Layer 3 of a small transformer language model trained on English Wikipedia (8 layers, counted from 0, width 96).
Take only the direct path to the model's output, skipping the later layers: a vector added to the residual stream pushes a token's score in proportion to its dot product with that token's output vector.

Output vectors of the tokens that the questions are about. A number n stands for n times 0.0045.
" 2018.": 5 5 -133 7 -63 30 32 -32 -112 -29 160 44 67 -54 -14 131 13 10 76 91 116 -82 -108 62 145 -45 109 -99 -54 46 -96 -6 -8 52 -51 250 -44 -53 -115 16 -58 94 -47 74 -33 -52 22 -100 162 58 123 -125 89 -190 49 54 -113 6 19 -52 -175 135 4 59 27 120 42 -84 184 -171 -97 76 -107 86 136 10 -130 12 -172 -117 -8 -89 -6 53 57 -19 59 89 -21 -199 -115 69 67 50 1 -69
" ×": 81 133 57 -65 58 110 88 -88 47 -52 155 -50 21 -112 -155 3 -8 -38 125 -36 -37 -101 -42 -28 -5 52 117 -33 -128 -60 58 71 65 84 189 2 0 -1 -22 -126 126 -1 -116 -15 -10 -30 -85 11 -11 8 47 224 -68 -224 0 60 13 68 110 27 -40 86 -104 16 -15 -118 -63 -155 0 179 -144 -67 73 118 138 64 52 143 -90 -35 0 5 -5 62 0 -148 -59 -47 84 134 -91 15 -115 -87 -114 -136
" someone": -11 -29 152 -2 -233 5 80 -60 -46 -121 -67 -83 6 -124 35 79 -230 -46 38 48 266 -1 -30 87 238 -59 14 -90 -45 159 -50 34 60 -76 -52 237 -86 -49 -141 -287 182 136 57 17 -12 108 -34 -53 -90 174 122 -129 -133 -119 59 -102 -23 -29 157 -6 -84 153 -102 -135 64 21 -25 -37 -120 28 101 97 -15 52 145 -2 112 117 -74 -27 -68 -8 68 58 -68 -47 205 31 -14 204 64 -40 -74 -247 70 -199
"took": 59 46 -135 -23 -3 187 -164 139 -153 -124 -7 -44 43 -54 -185 -61 40 106 -64 43 155 -9 228 -155 71 -137 91 -118 0 -123 36 57 35 21 -71 14 78 54 44 15 50 103 -10 -152 -6 68 -42 49 53 321 49 -223 -106 -237 -68 201 10 24 24 -87 83 194 160 8 255 173 -192 -192 -268 -100 -50 151 -272 -81 -56 -15 10 -15 17 -34 69 -73 150 75 38 -59 -25 251 -157 61 -138 -26 50 16 -155 192
"went": -100 22 -206 24 -16 270 -67 21 -33 -154 -14 -117 7 -85 -136 -31 66 56 -138 110 68 -39 245 -89 155 -4 79 -83 134 -235 -157 116 0 -63 -6 -57 95 -162 125 104 188 154 -45 -57 8 7 -47 126 -26 362 47 -162 -130 -201 -16 78 8 99 -37 50 50 101 271 11 141 193 -292 48 -473 -52 28 126 -77 -36 -35 -134 2 -21 -28 56 106 -27 -13 109 -49 0 11 125 -55 7 4 112 -19 -158 -188 40
"N": 66 -80 65 -84 101 -9 78 -16 -31 16 13 -73 -64 -81 -26 -49 -62 -10 39 15 -54 110 41 68 -124 7 70 74 91 18 -104 -67 28 -123 -18 17 66 98 43 -49 37 105 -45 34 14 -14 54 13 -129 -72 25 23 -6 -29 -49 -54 137 -11 -45 58 67 -85 -24 63 -96 -41 -22 59 -100 -225 64 19 -85 75 50 28 65 71 36 -16 17 -73 25 83 -58 55 66 -125 -38 118 5 -40 -123 45 40 52
"1,435": -129 -197 -164 -131 -189 101 148 -172 56 -209 -33 126 -69 -89 -109 101 72 93 -162 -87 -34 -6 122 0 29 15 285 64 72 -160 -166 52 101 279 73 146 -225 -208 -3 49 -5 77 -22 -78 -19 164 -61 -53 2 21 234 123 -135 -229 127 73 -70 -108 -50 148 43 172 154 27 106 -83 -81 -79 47 173 36 267 -9 53 54 -37 -143 125 22 -133 28 -49 -1 159 -55 -16 -28 131 -156 -24 -157 52 150 -88 -72 -170
"]};": 119 108 17 -111 -168 67 197 -51 9 -235 -23 -148 -106 -224 117 -70 -288 119 120 70 299 -126 49 114 308 7 116 -96 51 -52 -47 -193 105 33 47 151 -145 -80 109 -170 25 -45 13 -184 -26 6 -98 8 -149 34 98 -128 67 -360 54 228 -23 27 223 -46 -60 85 -191 -24 -51 208 -101 32 -51 213 -59 10 57 -45 -29 -132 83 246 39 -162 -199 -62 -157 162 98 -127 8 83 44 83 -54 227 7 35 143 -88
"onym": -92 186 -8 -168 150 25 -26 -38 61 -56 7 -12 -112 -32 -10 186 -270 -6 72 -58 76 157 140 -53 164 -66 8 146 152 -93 -22 198 -51 114 -47 -79 4 -115 23 -31 135 80 92 12 5 51 -40 -23 140 200 75 61 -169 25 254 202 14 7 40 -207 -199 28 -72 -149 -33 179 -173 -118 -186 131 19 106 70 78 38 -88 -18 -137 -187 120 -38 -12 -192 99 -78 25 -36 -24 -2 -79 -56 249 -6 -203 -200 -232
" knots": -167 28 48 -83 57 -45 -113 -133 -71 -186 -2 -61 6 -150 -89 143 -150 -235 -31 49 39 16 -56 116 1 -54 99 -168 159 -27 -2 86 -100 -74 153 33 -103 -55 24 106 99 -7 35 -185 2 132 -108 -132 -46 280 149 53 -100 -245 117 -3 142 -149 230 -25 253 16 14 41 199 -85 14 -38 -59 108 -41 59 -59 246 68 114 74 237 -240 -18 130 -115 -92 104 83 -124 265 52 -127 37 -83 207 -163 -75 -184 -65
"Köppen": 159 102 166 -181 -284 256 -19 201 72 -99 -23 -29 173 -332 -179 117 -16 68 -151 176 -215 -13 120 -76 113 113 110 -90 137 9 -211 176 -173 -109 -30 64 -110 -194 174 -32 135 7 -164 -178 -6 303 21 -48 -32 153 151 130 -142 -138 25 -17 -156 -125 5 -68 157 295 126 -11 19 53 -96 -136 -91 -98 -282 194 188 263 9 17 -65 39 10 22 102 91 -277 180 -75 -163 66 136 -78 -109 -128 205 2 -186 -92 -80
" burglar": -114 -6 5 -130 -147 93 11 -44 73 -186 -166 139 157 9 -125 121 -169 137 87 79 135 82 59 12 234 37 69 -24 -17 -28 -100 153 -86 34 -58 -111 80 -25 -33 37 111 29 51 -76 -14 32 -184 -85 72 144 139 14 -116 -128 121 -37 -35 -59 95 -36 15 27 56 -61 74 -6 -8 151 -96 -59 79 221 -7 28 28 -71 74 254 -64 -137 -172 -149 -114 17 15 0 -26 89 -38 -132 -21 18 11 -236 -39 -33
"elligerent": 78 -30 -91 -75 13 238 23 -188 -194 -119 -187 -279 156 70 -66 158 -187 -76 45 40 167 54 143 -264 277 4 -28 113 -74 -280 -82 243 -207 -41 292 58 -86 0 13 63 367 -94 218 -248 -12 -88 186 126 -214 96 141 34 -168 -232 125 389 0 -120 145 -178 -67 334 61 -254 150 -54 -367 23 -71 -12 -136 95 121 45 -138 -66 204 100 36 196 -86 -192 60 254 -39 -169 -37 66 5 -311 -46 145 52 16 -173 89
"mentioned": 135 46 82 -108 -138 2 -119 33 12 -137 -1 -106 190 -63 -188 -146 40 -121 -157 -32 125 -104 57 63 -48 38 242 12 -123 -21 141 149 2 -1 48 197 -42 -135 -141 -110 225 150 77 -1 -18 69 260 112 86 226 192 -165 -115 -94 85 -9 -138 45 247 96 -88 26 56 -65 -26 81 -222 -122 -76 -95 63 101 109 104 -129 -197 -18 61 -183 152 32 132 -163 148 -40 -209 -162 112 -32 -52 -56 104 90 11 -278 -71
"helicera": -142 -19 -59 -90 -26 -70 134 16 -37 -222 46 -11 113 -46 -110 177 -61 -139 -113 98 109 -68 -16 -119 194 -58 91 89 192 -109 -119 -11 -294 -79 127 100 -167 64 292 43 116 -33 312 -166 -29 200 -40 -106 -96 104 250 42 -215 -149 128 -82 223 -121 92 33 104 123 17 165 207 -141 -106 98 22 67 -282 -38 -67 -92 182 -197 123 31 -146 92 -67 -218 19 216 117 24 -50 133 -160 -128 -221 40 142 -214 113 -69
"colour": 88 12 82 -148 5 34 61 -126 149 -103 -110 54 115 89 -218 163 -169 28 -106 98 -22 40 96 -33 -12 43 -24 -178 7 -56 43 33 -35 82 31 -34 -59 122 133 -6 95 53 66 -98 -14 84 -50 -21 68 -15 148 -95 -203 -45 -80 153 0 47 187 -40 -126 289 13 79 35 165 58 -29 -249 -46 3 105 58 74 16 -159 -31 108 -210 -54 -82 -34 -170 127 24 -77 75 10 91 -117 -146 -229 166 72 -169 -49
"correlated": -23 99 70 -88 -167 83 -91 -77 19 -104 108 60 -22 42 -87 -27 8 -111 -17 -44 200 17 267 -121 208 105 -31 -95 166 -127 75 -33 -71 93 -134 6 -194 48 -62 -82 173 -38 45 -129 -22 165 46 -115 -13 52 219 30 -199 -58 130 175 -53 7 -52 29 -24 167 -41 -156 9 92 -63 -266 -33 -114 -42 42 -21 150 33 -125 -6 69 -210 99 -83 186 -173 142 104 -135 91 140 -197 -140 -59 104 101 -3 116 -13
" Home": 71 30 -28 2 32 -10 46 -68 -38 -20 -90 66 10 38 -113 -20 -99 -27 18 30 -89 95 3 -103 37 -9 -103 113 10 -37 -4 105 -48 -105 -10 8 77 -23 -47 -99 77 -76 17 -149 -27 0 -38 -55 37 140 64 80 122 26 63 -32 96 33 -64 -22 26 55 47 -30 8 -2 5 34 62 -36 30 21 2 -94 -69 108 29 114 14 -133 98 159 12 -9 -10 -108 -122 -43 -29 -12 -78 25 -73 13 -3 95
"حمد": -134 101 -149 -115 -221 86 47 -112 92 -79 -35 146 -22 -219 -51 192 -175 -65 -113 -25 146 -177 62 154 162 -78 132 -18 -17 118 -47 113 8 53 164 41 -104 -17 115 -163 152 153 82 -72 -29 111 23 121 -26 213 168 178 133 -22 115 -92 -64 16 30 36 -72 115 10 -43 -13 -26 -118 69 -147 126 -42 164 25 -28 -87 71 63 79 -101 -50 -133 -199 17 190 131 -15 -118 -50 -204 -199 -102 -46 -130 -168 37 -28
"bil": -65 72 30 -145 80 143 -237 80 -33 -102 -75 150 -49 -10 57 134 -83 11 26 -128 114 101 -56 -130 59 70 -39 41 90 -36 53 166 12 30 -15 -51 -54 86 70 -129 43 27 96 -53 -18 97 -72 93 76 -109 34 139 26 36 3 161 120 -8 6 -50 -21 -28 -76 1 -28 32 26 -30 -67 -23 79 -100 12 -8 -61 -63 -23 156 -177 -78 -64 -83 -112 114 -125 -32 -52 -53 13 -16 -8 89 -13 -49 -10 -8
" Polyphag": -219 -181 114 -120 138 215 309 -134 -141 -71 14 4 124 41 -283 229 -183 -93 -23 -50 80 -21 186 -131 118 142 -46 68 290 131 -162 70 -14 -47 225 -111 -157 152 26 -1 156 -122 -86 -64 -37 192 159 -131 -174 194 168 160 -385 -80 -59 52 -36 -188 53 -190 85 276 -195 -200 117 153 -176 -94 -64 64 -315 120 79 117 -17 -201 365 187 -74 143 23 -214 22 218 -61 -223 167 268 -270 -30 -223 224 171 -254 -84 -171
" week": -125 19 6 -146 -93 -21 -78 -46 -182 -79 121 -57 80 7 57 111 -32 -34 106 121 -35 -87 -59 -151 86 21 70 -101 76 -153 49 130 13 60 38 -61 58 -37 11 57 57 25 188 34 -18 -49 16 61 -56 122 110 16 69 -228 -51 62 32 -112 -62 57 -3 -8 -52 -118 -61 106 -8 105 -68 60 -52 160 -65 -18 145 -89 12 183 -46 -267 24 22 40 -24 17 -96 -22 21 -89 -11 0 200 29 -11 10 -18
").": 57 92 -10 -88 -117 57 55 -56 109 -93 58 -23 22 50 4 30 35 39 176 43 97 -85 -92 -75 -104 -183 51 -82 -72 -63 19 -26 72 78 -122 296 -27 93 -100 -13 29 30 -68 159 9 -14 -71 -3 79 -246 44 -250 218 -138 1 42 -141 123 -89 100 129 15 -188 -75 7 173 30 -59 30 -133 8 31 -97 163 98 -89 18 -49 35 4 -67 31 83 3 80 -176 -14 -67 141 -201 23 233 11 59 -113 2
" Family": 104 55 -30 -40 138 -28 -176 -57 -125 -1 -76 69 29 -79 -112 113 -73 110 103 -82 -39 -12 11 -8 167 -56 -18 38 -29 -157 -93 132 -41 -150 -128 160 -31 -57 -18 -28 119 53 121 -86 5 -113 -14 63 62 54 29 50 2 52 -32 8 68 -11 28 -13 -147 113 -51 47 96 -13 -79 -205 45 19 46 42 161 47 -63 -4 197 10 -20 -73 10 -48 -113 27 65 -58 -84 67 48 155 -65 -61 -116 93 22 -44

Each question shows what one neuron of this layer's MLP adds at an activation of 1. A number n stands for n times 0.00069.

n88: -135 -38 116 -45 -6 -61 21 -57 -32 -27 0 279 -15 -21 -152 -236 19 84 -40 -101 -83 40 113 -74 -101 -46 86 18 3 -122 81 48 42 153 117 47 -123 -119 68 -135 115 28 -43 135 -141 207 141 43 -106 47 23 125 -29 97 -33 -67 68 148 -10 0 62 106 124 -32 -71 47 8 11 -179 9 249 15 -37 -84 -91 -99 -88 -74 -103 23 -68 -13 -21 -37 -233 58 125 -65 139 55 -8 -18 10 -37 -11 32
Which of these tokens does it push down most? " 2018."

n160: 35 -176 -87 12 137 -79 177 -144 92 72 -120 217 38 -3 -17 -70 -37 -68 87 -98 -37 -37 -42 -44 33 -43 12 64 -17 -5 -17 6 73 -59 25 33 75 -17 51 -22 -188 -42 -114 146 -101 126 142 -130 -114 39 -42 79 35 80 -49 3 21 11 -79 -50 23 -233 -101 -130 68 192 25 87 -25 163 80 -70 -143 -44 -57 5 10 77 -47 -121 135 191 118 135 -90 10 56 -230 -33 -118 -8 -53 96 124 22 20
Which two tokens does it push up most, strongest first? " Home", "N"

n342: 137 -9 9 -77 -182 70 -19 61 -86 -84 125 162 -81 -8 -18 37 69 53 -71 94 -26 116 177 -38 -17 15 -179 122 -57 23 86 166 -178 30 68 55 128 114 27 -117 -244 126 -75 126 23 107 67 -116 -170 -18 82 -50 -49 41 42 77 159 3 3 -257 -114 13 12 138 -142 44 -91 -24 -108 -73 29 16 -33 52 -41 -138 173 -118 -128 166 -3 0 -6 -140 29 175 38 47 -9 -183 -90 -22 66 -98 -80 101
Pushed up most: "onym"

n53: -27 122 -12 44 201 40 71 75 78 88 33 -178 -21 -35 136 -26 -112 3 -6 57 63 -58 90 205 125 -68 25 -134 -117 25 29 -74 -9 -26 26 -77 -227 -108 0 114 63 -114 -45 -91 -138 38 -27 -55 -90 -48 3 78 69 -186 88 -175 -8 -14 22 -16 99 81 -122 -143 40 -29 -109 52 43 50 -105 16 109 -30 30 -24 -29 -142 -207 8 -110 -90 108 -215 142 -163 101 194 -52 153 137 -9 -27 202 -107 80
Pushed up most: "]};"

n370: -10 31 65 57 94 -28 20 -3 24 -42 65 129 54 -23 -59 32 -3 178 -29 230 -17 -92 135 17 110 -13 -27 51 -66 -3 61 -38 6 -206 137 -6 -34 136 95 34 178 82 51 -138 56 -206 55 -184 -130 218 -61 -10 -184 -59 10 39 -50 -6 -12 -200 -135 -185 106 85 159 -19 -111 246 -264 96 -79 47 61 -23 3 -23 -58 53 -3 -169 74 104 38 -29 30 72 -180 -134 0 156 -154 -79 89 62 128 17
Which of these tokens does it push down most? ")."

n366: -131 -25 109 171 35 -114 18 -23 149 199 68 -71 0 -125 -184 0 -5 16 -13 -93 298 -246 -72 124 -12 236 78 -76 -25 -16 -60 -98 -17 51 42 -21 22 -316 -34 78 -233 80 129 70 -48 29 258 15 295 -156 149 70 35 -277 -23 344 27 130 -172 -240 -332 63 -236 -149 186 79 87 -196 -111 98 -55 -172 -260 -52 105 27 -251 -8 57 83 4 -261 35 126 268 -63 -208 31 0 -45 92 4 173 47 54 19
Pushed up most: " 2018."

n171: 164 47 -69 104 91 -99 19 104 0 -55 26 -88 -8 -25 -94 -241 -73 132 -3 88 -23 -103 3 96 -80 168 165 -234 -222 -70 -97 -64 69 -47 -48 80 68 -12 55 3 41 -55 -125 89 -194 175 14 -77 23 -107 136 -47 72 73 62 35 11 -108 206 -17 -140 111 93 35 -3 78 -78 111 15 -34 56 -23 -138 -53 6 74 -36 -203 159 -103 -79 -103 105 39 103 70 -114 244 57 3 27 -76 -11 228 -84 35
Which of these tokens does it push down most? " Polyphag"

n322: 103 144 18 -30 26 157 172 -113 -62 -193 -38 -40 -38 11 -42 100 -224 -47 35 -63 -96 -5 6 57 72 -180 86 -118 31 -112 -22 6 -152 -82 -34 -127 -100 161 92 -22 22 -88 -90 -180 -11 93 -69 41 161 44 26 97 32 -65 -162 -62 66 146 0 -90 14 15 305 104 -99 -8 78 90 6 -23 115 -18 40 -143 -8 -90 18 -51 89 -79 -107 -16 111 88 -36 143 -42 59 140 14 -45 57 -81 66 70 -153
Which of these tokens does it push down most? "mentioned"

n157: -156 -77 60 114 -101 127 -75 -11 18 141 -113 119 -33 -51 113 184 -13 65 31 106 -80 -14 -162 87 -42 66 -86 -75 -12 88 44 -6 45 -81 172 -18 75 3 59 33 -14 -37 -21 149 133 -88 82 -193 -73 -60 94 -51 -22 -176 85 -143 -85 -86 31 -249 15 -121 69 201 -64 -94 114 -185 -51 -46 -203 132 -37 199 217 69 -149 -23 -70 27 127 -29 -6 135 -10 -119 124 -112 -10 -21 27 80 -151 20 -130 149
Which three tokens does it push up most, strongest first? " knots", "Köppen", " 2018."

n189: 35 -35 -77 -104 34 -30 161 -83 56 22 160 -125 -44 -72 166 -168 73 -47 -76 0 -36 -43 -67 -8 22 -16 144 99 100 49 88 137 28 82 -53 -22 -3 -18 -31 -83 -3 -10 -42 152 -134 -74 190 -7 -74 -152 -29 82 -61 59 -60 -7 -10 192 86 -171 84 -79 63 -51 70 48 -8 -43 72 54 -8 88 -8 58 -111 53 -134 -135 -51 48 -7 140 93 46 -152 61 78 -101 19 -55 -38 16 42 -117 -53 115
Which of these tokens does it push down most? " burglar"

n279: 157 -77 -42 193 68 -27 -44 -76 -128 163 -55 -110 -25 41 66 -12 -183 23 17 84 -69 -47 -38 35 141 157 3 0 74 48 115 -103 -73 -140 -117 -61 -41 -3 50 -121 -40 17 126 19 67 52 -145 -40 39 193 138 -3 -138 0 -24 94 20 26 -38 -63 -200 -129 56 140 -26 38 -5 -101 -134 -78 -75 44 164 -124 -104 89 83 -28 94 5 150 -8 18 -249 90 3 38 63 -20 -85 -38 -72 8 -3 177 112
Which of these tokens does it push down most? ")."

n54: 3 -68 69 -68 94 8 16 132 -96 18 -155 -76 36 -43 61 7 200 104 37 212 -156 -109 18 -163 -15 12 -175 16 21 -117 69 -25 166 165 45 53 52 -72 -99 -45 45 -24 -198 -71 -4 -163 186 -96 -201 104 87 28 -72 29 -140 101 -25 -111 102 154 -30 -26 -103 -124 144 -87 -93 54 39 -151 60 -108 -80 -110 6 3 -70 26 124 -49 5 -11 71 103 152 10 72 130 25 -15 133 19 192 57 -208 -124
Pushed up most: "elligerent"

n74: 38 -29 -139 -39 -12 -91 177 65 141 61 -39 23 -12 -42 0 -70 -102 -19 58 25 126 30 43 160 -18 -121 -76 14 68 -79 78 -51 41 -222 -77 -24 34 -54 60 -93 103 78 -103 -44 -114 183 57 -29 7 -4 16 38 -143 -100 -51 63 -121 40 -19 30 95 2 39 -48 -84 -54 51 -45 102 65 -87 83 -5 -122 -19 137 10 -24 -17 110 -74 -26 -38 94 56 47 16 24 -38 11 52 -112 31 -89 -63 76
Which of these tokens does it push down most? " week"

n205: 54 103 174 -131 -109 -20 -64 98 -65 -23 124 0 -34 101 -3 -136 39 154 3 -12 101 41 177 -111 -45 39 -3 -20 52 149 -27 11 24 -21 -30 -45 119 0 50 -8 18 79 78 -183 129 -11 -28 -103 -57 61 -96 -113 31 99 -143 106 79 -48 -48 -3 98 55 8 -31 -146 46 -48 -138 -64 -72 -71 -138 -28 65 -75 12 -125 -23 -9 83 -7 -131 -266 46 248 -115 118 9 -60 -69 117 86 42 107 49 120
Pushed up most: "correlated"

n89: -65 -39 131 51 -96 -10 102 18 86 -41 35 -11 -15 47 -93 96 19 -13 0 -10 31 11 167 15 107 -104 55 -87 -45 11 -31 -103 11 75 59 58 -109 -99 29 61 -22 9 65 58 -181 -135 -16 -107 -163 -254 -6 41 105 151 61 -140 -105 90 79 96 23 -30 46 -201 45 -137 158 93 -8 -97 86 119 103 -6 162 33 3 -66 -59 3 -5 -51 -153 -183 180 -52 36 239 210 -148 -133 56 26 -71 -92 -38
Pushed up most: ")."

n111: 160 -80 -168 -34 148 -2 88 106 61 252 15 3 79 -112 -90 -3 -114 69 -16 -7 3 55 -45 -53 -70 38 75 -17 -59 -62 11 -81 169 -6 68 -132 125 -79 -110 -26 211 -85 -46 78 17 82 -104 -144 -92 -16 -27 66 71 -128 -97 106 57 37 -64 -29 117 43 -68 0 -101 -79 -39 -63 29 -62 -20 112 27 -11 47 214 -93 78 6 -14 -7 -25 -22 -45 68 -73 116 -61 56 150 -24 -187 -195 -25 132 -33
Which three tokens does it push up most, strongest first? " ×", "N", " Home"

n226: 210 -33 -209 -256 4 -47 -96 55 -254 -105 89 -79 203 17 34 21 205 73 -157 -41 -98 216 49 39 116 65 191 -44 30 -162 -139 -238 -41 -315 96 51 -128 35 -110 -59 -68 -225 -86 -113 115 63 -282 -88 83 -22 13 31 -15 -47 32 82 -150 74 -76 181 120 -100 -249 63 95 -85 118 -11 150 -296 65 -173 159 104 -69 122 155 53 82 -94 115 159 150 39 60 99 -26 -43 -24 102 -82 -141 -51 109 -37 99
Which of these tokens does it push down most? "onym"

n22: 195 -56 101 0 -146 183 -43 -107 -116 -158 -93 89 -101 75 75 10 -95 24 -112 100 -63 171 110 -45 25 -59 -13 104 -84 -106 70 -55 -14 80 103 -118 31 44 105 40 -75 29 39 17 -92 -31 -102 16 -97 23 125 185 -225 172 -93 113 89 78 -32 -51 61 12 177 220 -15 131 -122 34 -68 -32 41 -43 -82 -128 -5 -182 -19 125 21 -5 86 68 -91 94 -150 36 -6 -21 30 -48 -12 -112 63 -124 166 18
Which of these tokens does it push down most? ")."

n12: 156 -3 -129 67 15 -8 90 -8 51 14 -46 -23 120 -26 121 -164 87 123 -6 -89 -139 11 -85 101 -41 -46 246 141 -142 -95 -150 -66 6 -78 -238 -22 -133 32 106 136 58 -105 -30 -61 22 17 -79 54 -101 180 165 167 20 38 -67 116 119 77 -89 -19 79 39 -75 148 39 -17 45 -53 0 181 -3 67 -66 -44 29 79 13 59 33 51 -64 51 -8 11 -126 -133 -31 -47 -71 -88 -107 -133 -41 -233 -62 45
Pushed up most: "1,435"

n269: -87 17 15 22 -18 -11 54 -39 34 33 -85 21 35 153 -205 -84 -56 61 -37 -129 29 -48 54 -147 125 52 -162 -22 -206 49 63 -133 47 152 -38 -61 -96 61 91 131 -101 -54 49 3 -237 71 172 59 132 76 157 170 9 -19 54 -99 -22 34 3 10 -24 121 -3 -150 47 9 176 234 -166 124 211 -22 163 58 115 -143 27 6 22 -179 -16 -95 64 -155 -38 147 -6 -202 -44 6 -65 -56 -87 73 -106 -40
Which three tokens does it push up most, strongest first? "colour", " burglar", "حمد"

n152: -176 13 -32 -6 24 33 42 84 97 -66 17 143 73 46 156 94 -57 41 83 49 -91 -30 73 33 89 -64 34 64 -96 70 -101 55 41 -3 -124 -198 161 83 84 3 -130 65 -75 165 -107 -52 -102 -26 -35 147 -69 75 -32 22 -81 15 -180 -66 -135 -74 16 -11 64 -57 38 5 -38 119 -97 61 159 42 161 -105 -96 -75 29 -5 -14 -5 52 91 -170 -95 11 194 -28 -65 46 -63 -13 25 -31 -159 44 101
Pushed up most: " burglar"

n325: 140 121 27 -23 -58 138 9 -127 -158 -58 -41 148 18 -77 48 64 -50 -44 76 80 -57 -2 -35 -21 21 -154 -59 47 -181 -109 40 -64 2 -101 84 -30 47 101 99 38 49 -42 -59 70 11 45 40 84 6 34 2 -119 20 30 0 -75 -30 2 -18 -84 52 -16 -49 -152 -37 110 68 9 94 20 204 -63 -68 -47 -2 -12 -8 -84 -55 55 -6 37 73 37 -55 20 -95 -20 25 8 -2 68 18 8 119 -25
Pushed up most: ")."

n308: 87 -236 90 -90 -154 171 -46 20 -65 -68 115 127 -90 -72 46 77 -14 187 114 37 -284 62 -28 52 87 -209 -3 90 3 75 81 28 126 0 6 -94 143 45 163 0 -133 37 63 133 -143 -71 -84 11 -48 -182 149 106 -80 58 -33 -80 26 15 138 -170 -56 93 35 -172 157 77 95 -126 -64 9 -17 90 -69 -26 -23 -199 -46 -67 -13 14 -87 12 -95 117 46 224 -89 -107 -166 -45 -149 -114 28 180 9 -52
Pushed up most: "colour"

n348: 94 23 41 100 -99 -12 -125 -49 -79 29 33 -53 67 -127 93 205 108 -148 -156 91 -64 -10 -109 -45 60 185 3 -46 91 -3 -175 5 -5 -121 269 16 14 38 -119 -23 -139 56 -36 78 3 -53 -22 108 3 -42 -143 77 52 -181 -11 -101 62 -57 134 -91 8 -14 -128 -125 -39 -24 13 90 -60 -19 17 14 -24 118 -2 -48 -86 -70 45 -12 134 0 2 97 -79 -140 -127 -81 50 91 -69 101 88 102 -106 57
Which of these tokens does it push down most? "correlated"

n93: -178 18 168 39 -345 -221 -245 -8 134 44 -321 -59 -204 -76 72 56 168 289 -28 -92 -5 -98 330 -66 53 139 -59 -16 -5 -122 -34 192 40 -205 58 167 -208 125 0 -270 -107 5 100 18 174 -139 -189 45 108 -13 31 -266 5 156 68 -73 -181 186 92 -248 -72 227 -78 -231 319 -138 -111 0 22 -55 187 10 297 210 33 196 241 -319 -151 -125 20 -81 -59 29 -10 62 -67 -184 161 88 41 62 62 140 -143 -112
Pushed up most: " Family"

n17: 145 9 49 -51 29 -37 -30 -12 -12 58 48 -19 20 36 136 50 240 18 65 -121 200 -18 -25 -183 22 23 3 66 -48 40 -150 -343 -57 -28 -91 71 -75 -23 -39 99 -83 83 -79 -59 -167 -50 -18 0 122 84 287 -33 95 -189 -10 118 -3 33 44 28 -140 71 -214 139 194 -144 50 129 -62 113 -170 99 0 -75 44 60 -29 -21 -53 94 -169 -63 98 -103 286 -113 -88 96 -80 -148 92 0 -87 175 -148 -14
Pushed up most: " 2018."

n99: 28 40 107 0 163 -59 99 -18 5 179 8 44 12 -36 117 -37 152 30 285 14 -104 0 -66 -6 -27 -162 -9 79 -57 -81 -39 61 92 -45 108 16 58 93 28 -69 120 63 -178 5 -52 -152 -160 20 -162 -19 -22 -85 143 -66 18 99 -94 15 20 -90 52 20 -59 57 -135 19 -3 135 -67 130 45 -41 66 132 93 -194 -105 38 31 -2 -54 3 -56 -28 116 -144 84 11 -66 146 -101 31 -122 3 -81 -181
Pushed up most: " ×"

n65: 59 -169 -27 214 121 -31 -141 -98 249 -32 89 49 177 -21 19 -158 -298 -133 -62 48 -78 -189 -64 40 246 -15 111 -198 -30 98 137 134 -82 -100 -213 26 4 0 -214 103 -81 212 40 -136 29 52 -91 -75 18 -41 -190 70 66 -8 -93 -248 -49 127 28 -174 -291 133 -143 -177 -24 220 33 112 66 -31 -25 73 65 191 -10 44 160 39 185 27 -177 -32 60 24 88 39 119 59 265 73 15 -206 -14 32 217 -84
Which two tokens does it push up most, strongest first? " someone", " Family"

n50: 127 -155 -11 -55 103 20 35 13 44 53 13 -3 -61 -18 108 64 -59 -5 19 -9 -118 -36 87 -94 26 -119 -41 -22 -35 8 57 203 -13 42 -91 -16 55 -39 -74 -21 -61 -41 211 -40 -31 30 -33 46 75 140 -12 196 -103 -40 58 -108 -61 129 3 -80 11 -131 19 -59 -128 24 -29 -59 -8 134 177 -175 -41 -17 -75 -15 37 -33 -130 46 -39 178 -5 -295 -26 173 80 96 -165 95 270 -88 97 61 -62 84
Pushed up most: "onym"

n7: 45 -127 -68 77 -29 -149 156 -92 300 -42 -3 -9 -3 87 161 21 -99 40 -137 -24 119 -68 -193 -56 151 -35 91 -17 9 -27 60 13 -195 -79 -59 128 -3 -80 -63 58 -46 -119 12 -30 -84 56 -84 -39 -36 161 -61 55 154 3 -278 -77 -12 -114 -58 92 -165 67 32 -101 59 -206 6 207 -82 44 -14 -37 50 122 235 6 17 -12 -81 42 39 -190 46 319 46 82 -65 -19 -75 112 -56 7 -34 58 201 -3
Pushed up most: "helicera"

n41: 20 -101 48 9 -87 -94 23 45 -16 -136 -139 -27 32 -3 -119 -247 0 66 -95 -46 -113 26 14 -66 -34 -78 127 148 -25 -113 -25 102 -19 30 -46 37 -52 -3 36 117 -18 0 -73 101 -140 95 167 39 5 -130 175 -20 14 -28 -53 -60 193 -51 165 -78 79 102 -86 179 135 -30 -32 22 -133 58 140 -68 -144 -87 -3 -34 0 -215 34 95 -150 72 15 96 -67 162 -81 77 109 90 -60 -77 -80 46 0 -89
Pushed up most: "helicera"

n352: -28 -41 58 -194 181 -11 63 193 37 -22 17 -110 -113 -25 -113 -168 -65 130 158 -35 -16 -244 -21 -56 6 6 -106 110 36 -160 -40 150 91 158 41 38 -13 -174 169 -3 198 -78 -77 26 217 -44 19 -89 -168 -61 -112 222 83 -99 -19 -8 -25 -75 -8 0 214 57 -46 -9 -119 -156 -50 -12 -61 112 133 -13 18 -31 38 -145 46 81 71 -104 -59 64 11 -150 9 27 -26 105 72 -23 -36 171 -3 -47 -159 3
Pushed up most: " ×"

n283: -106 -58 70 -111 113 38 133 31 109 126 -44 60 -56 80 44 -27 -14 -24 53 66 3 -20 -26 41 -41 -91 -71 19 -3 -53 -55 8 139 35 8 137 -25 27 -13 117 65 -81 -150 -74 -267 -26 -17 82 -235 8 -155 -19 35 27 -25 22 29 37 104 215 -52 59 -184 -63 30 -26 -51 21 -15 137 105 -107 3 -67 48 -157 50 73 -8 -12 -98 -71 133 -159 -33 9 116 46 -109 -109 -5 -145 98 190 23 -2
Which of these tokens does it push down most? "Köppen"

n146: -19 45 214 -17 -22 76 -59 -91 136 113 158 -105 -187 35 12 -116 -88 -23 101 -184 20 26 145 -52 -69 -16 204 154 -9 98 -3 -81 -98 127 -9 154 3 -38 6 6 -49 158 -145 -15 -20 25 69 -120 30 -172 184 -58 76 6 -103 -200 -173 -43 32 -92 179 17 16 87 55 76 -140 21 -66 138 -71 140 -69 140 -20 0 -43 -12 -61 -28 -120 9 -9 -212 69 -7 -34 61 23 168 92 243 -119 -176 58 142
Which of these tokens does it push down most? "elligerent"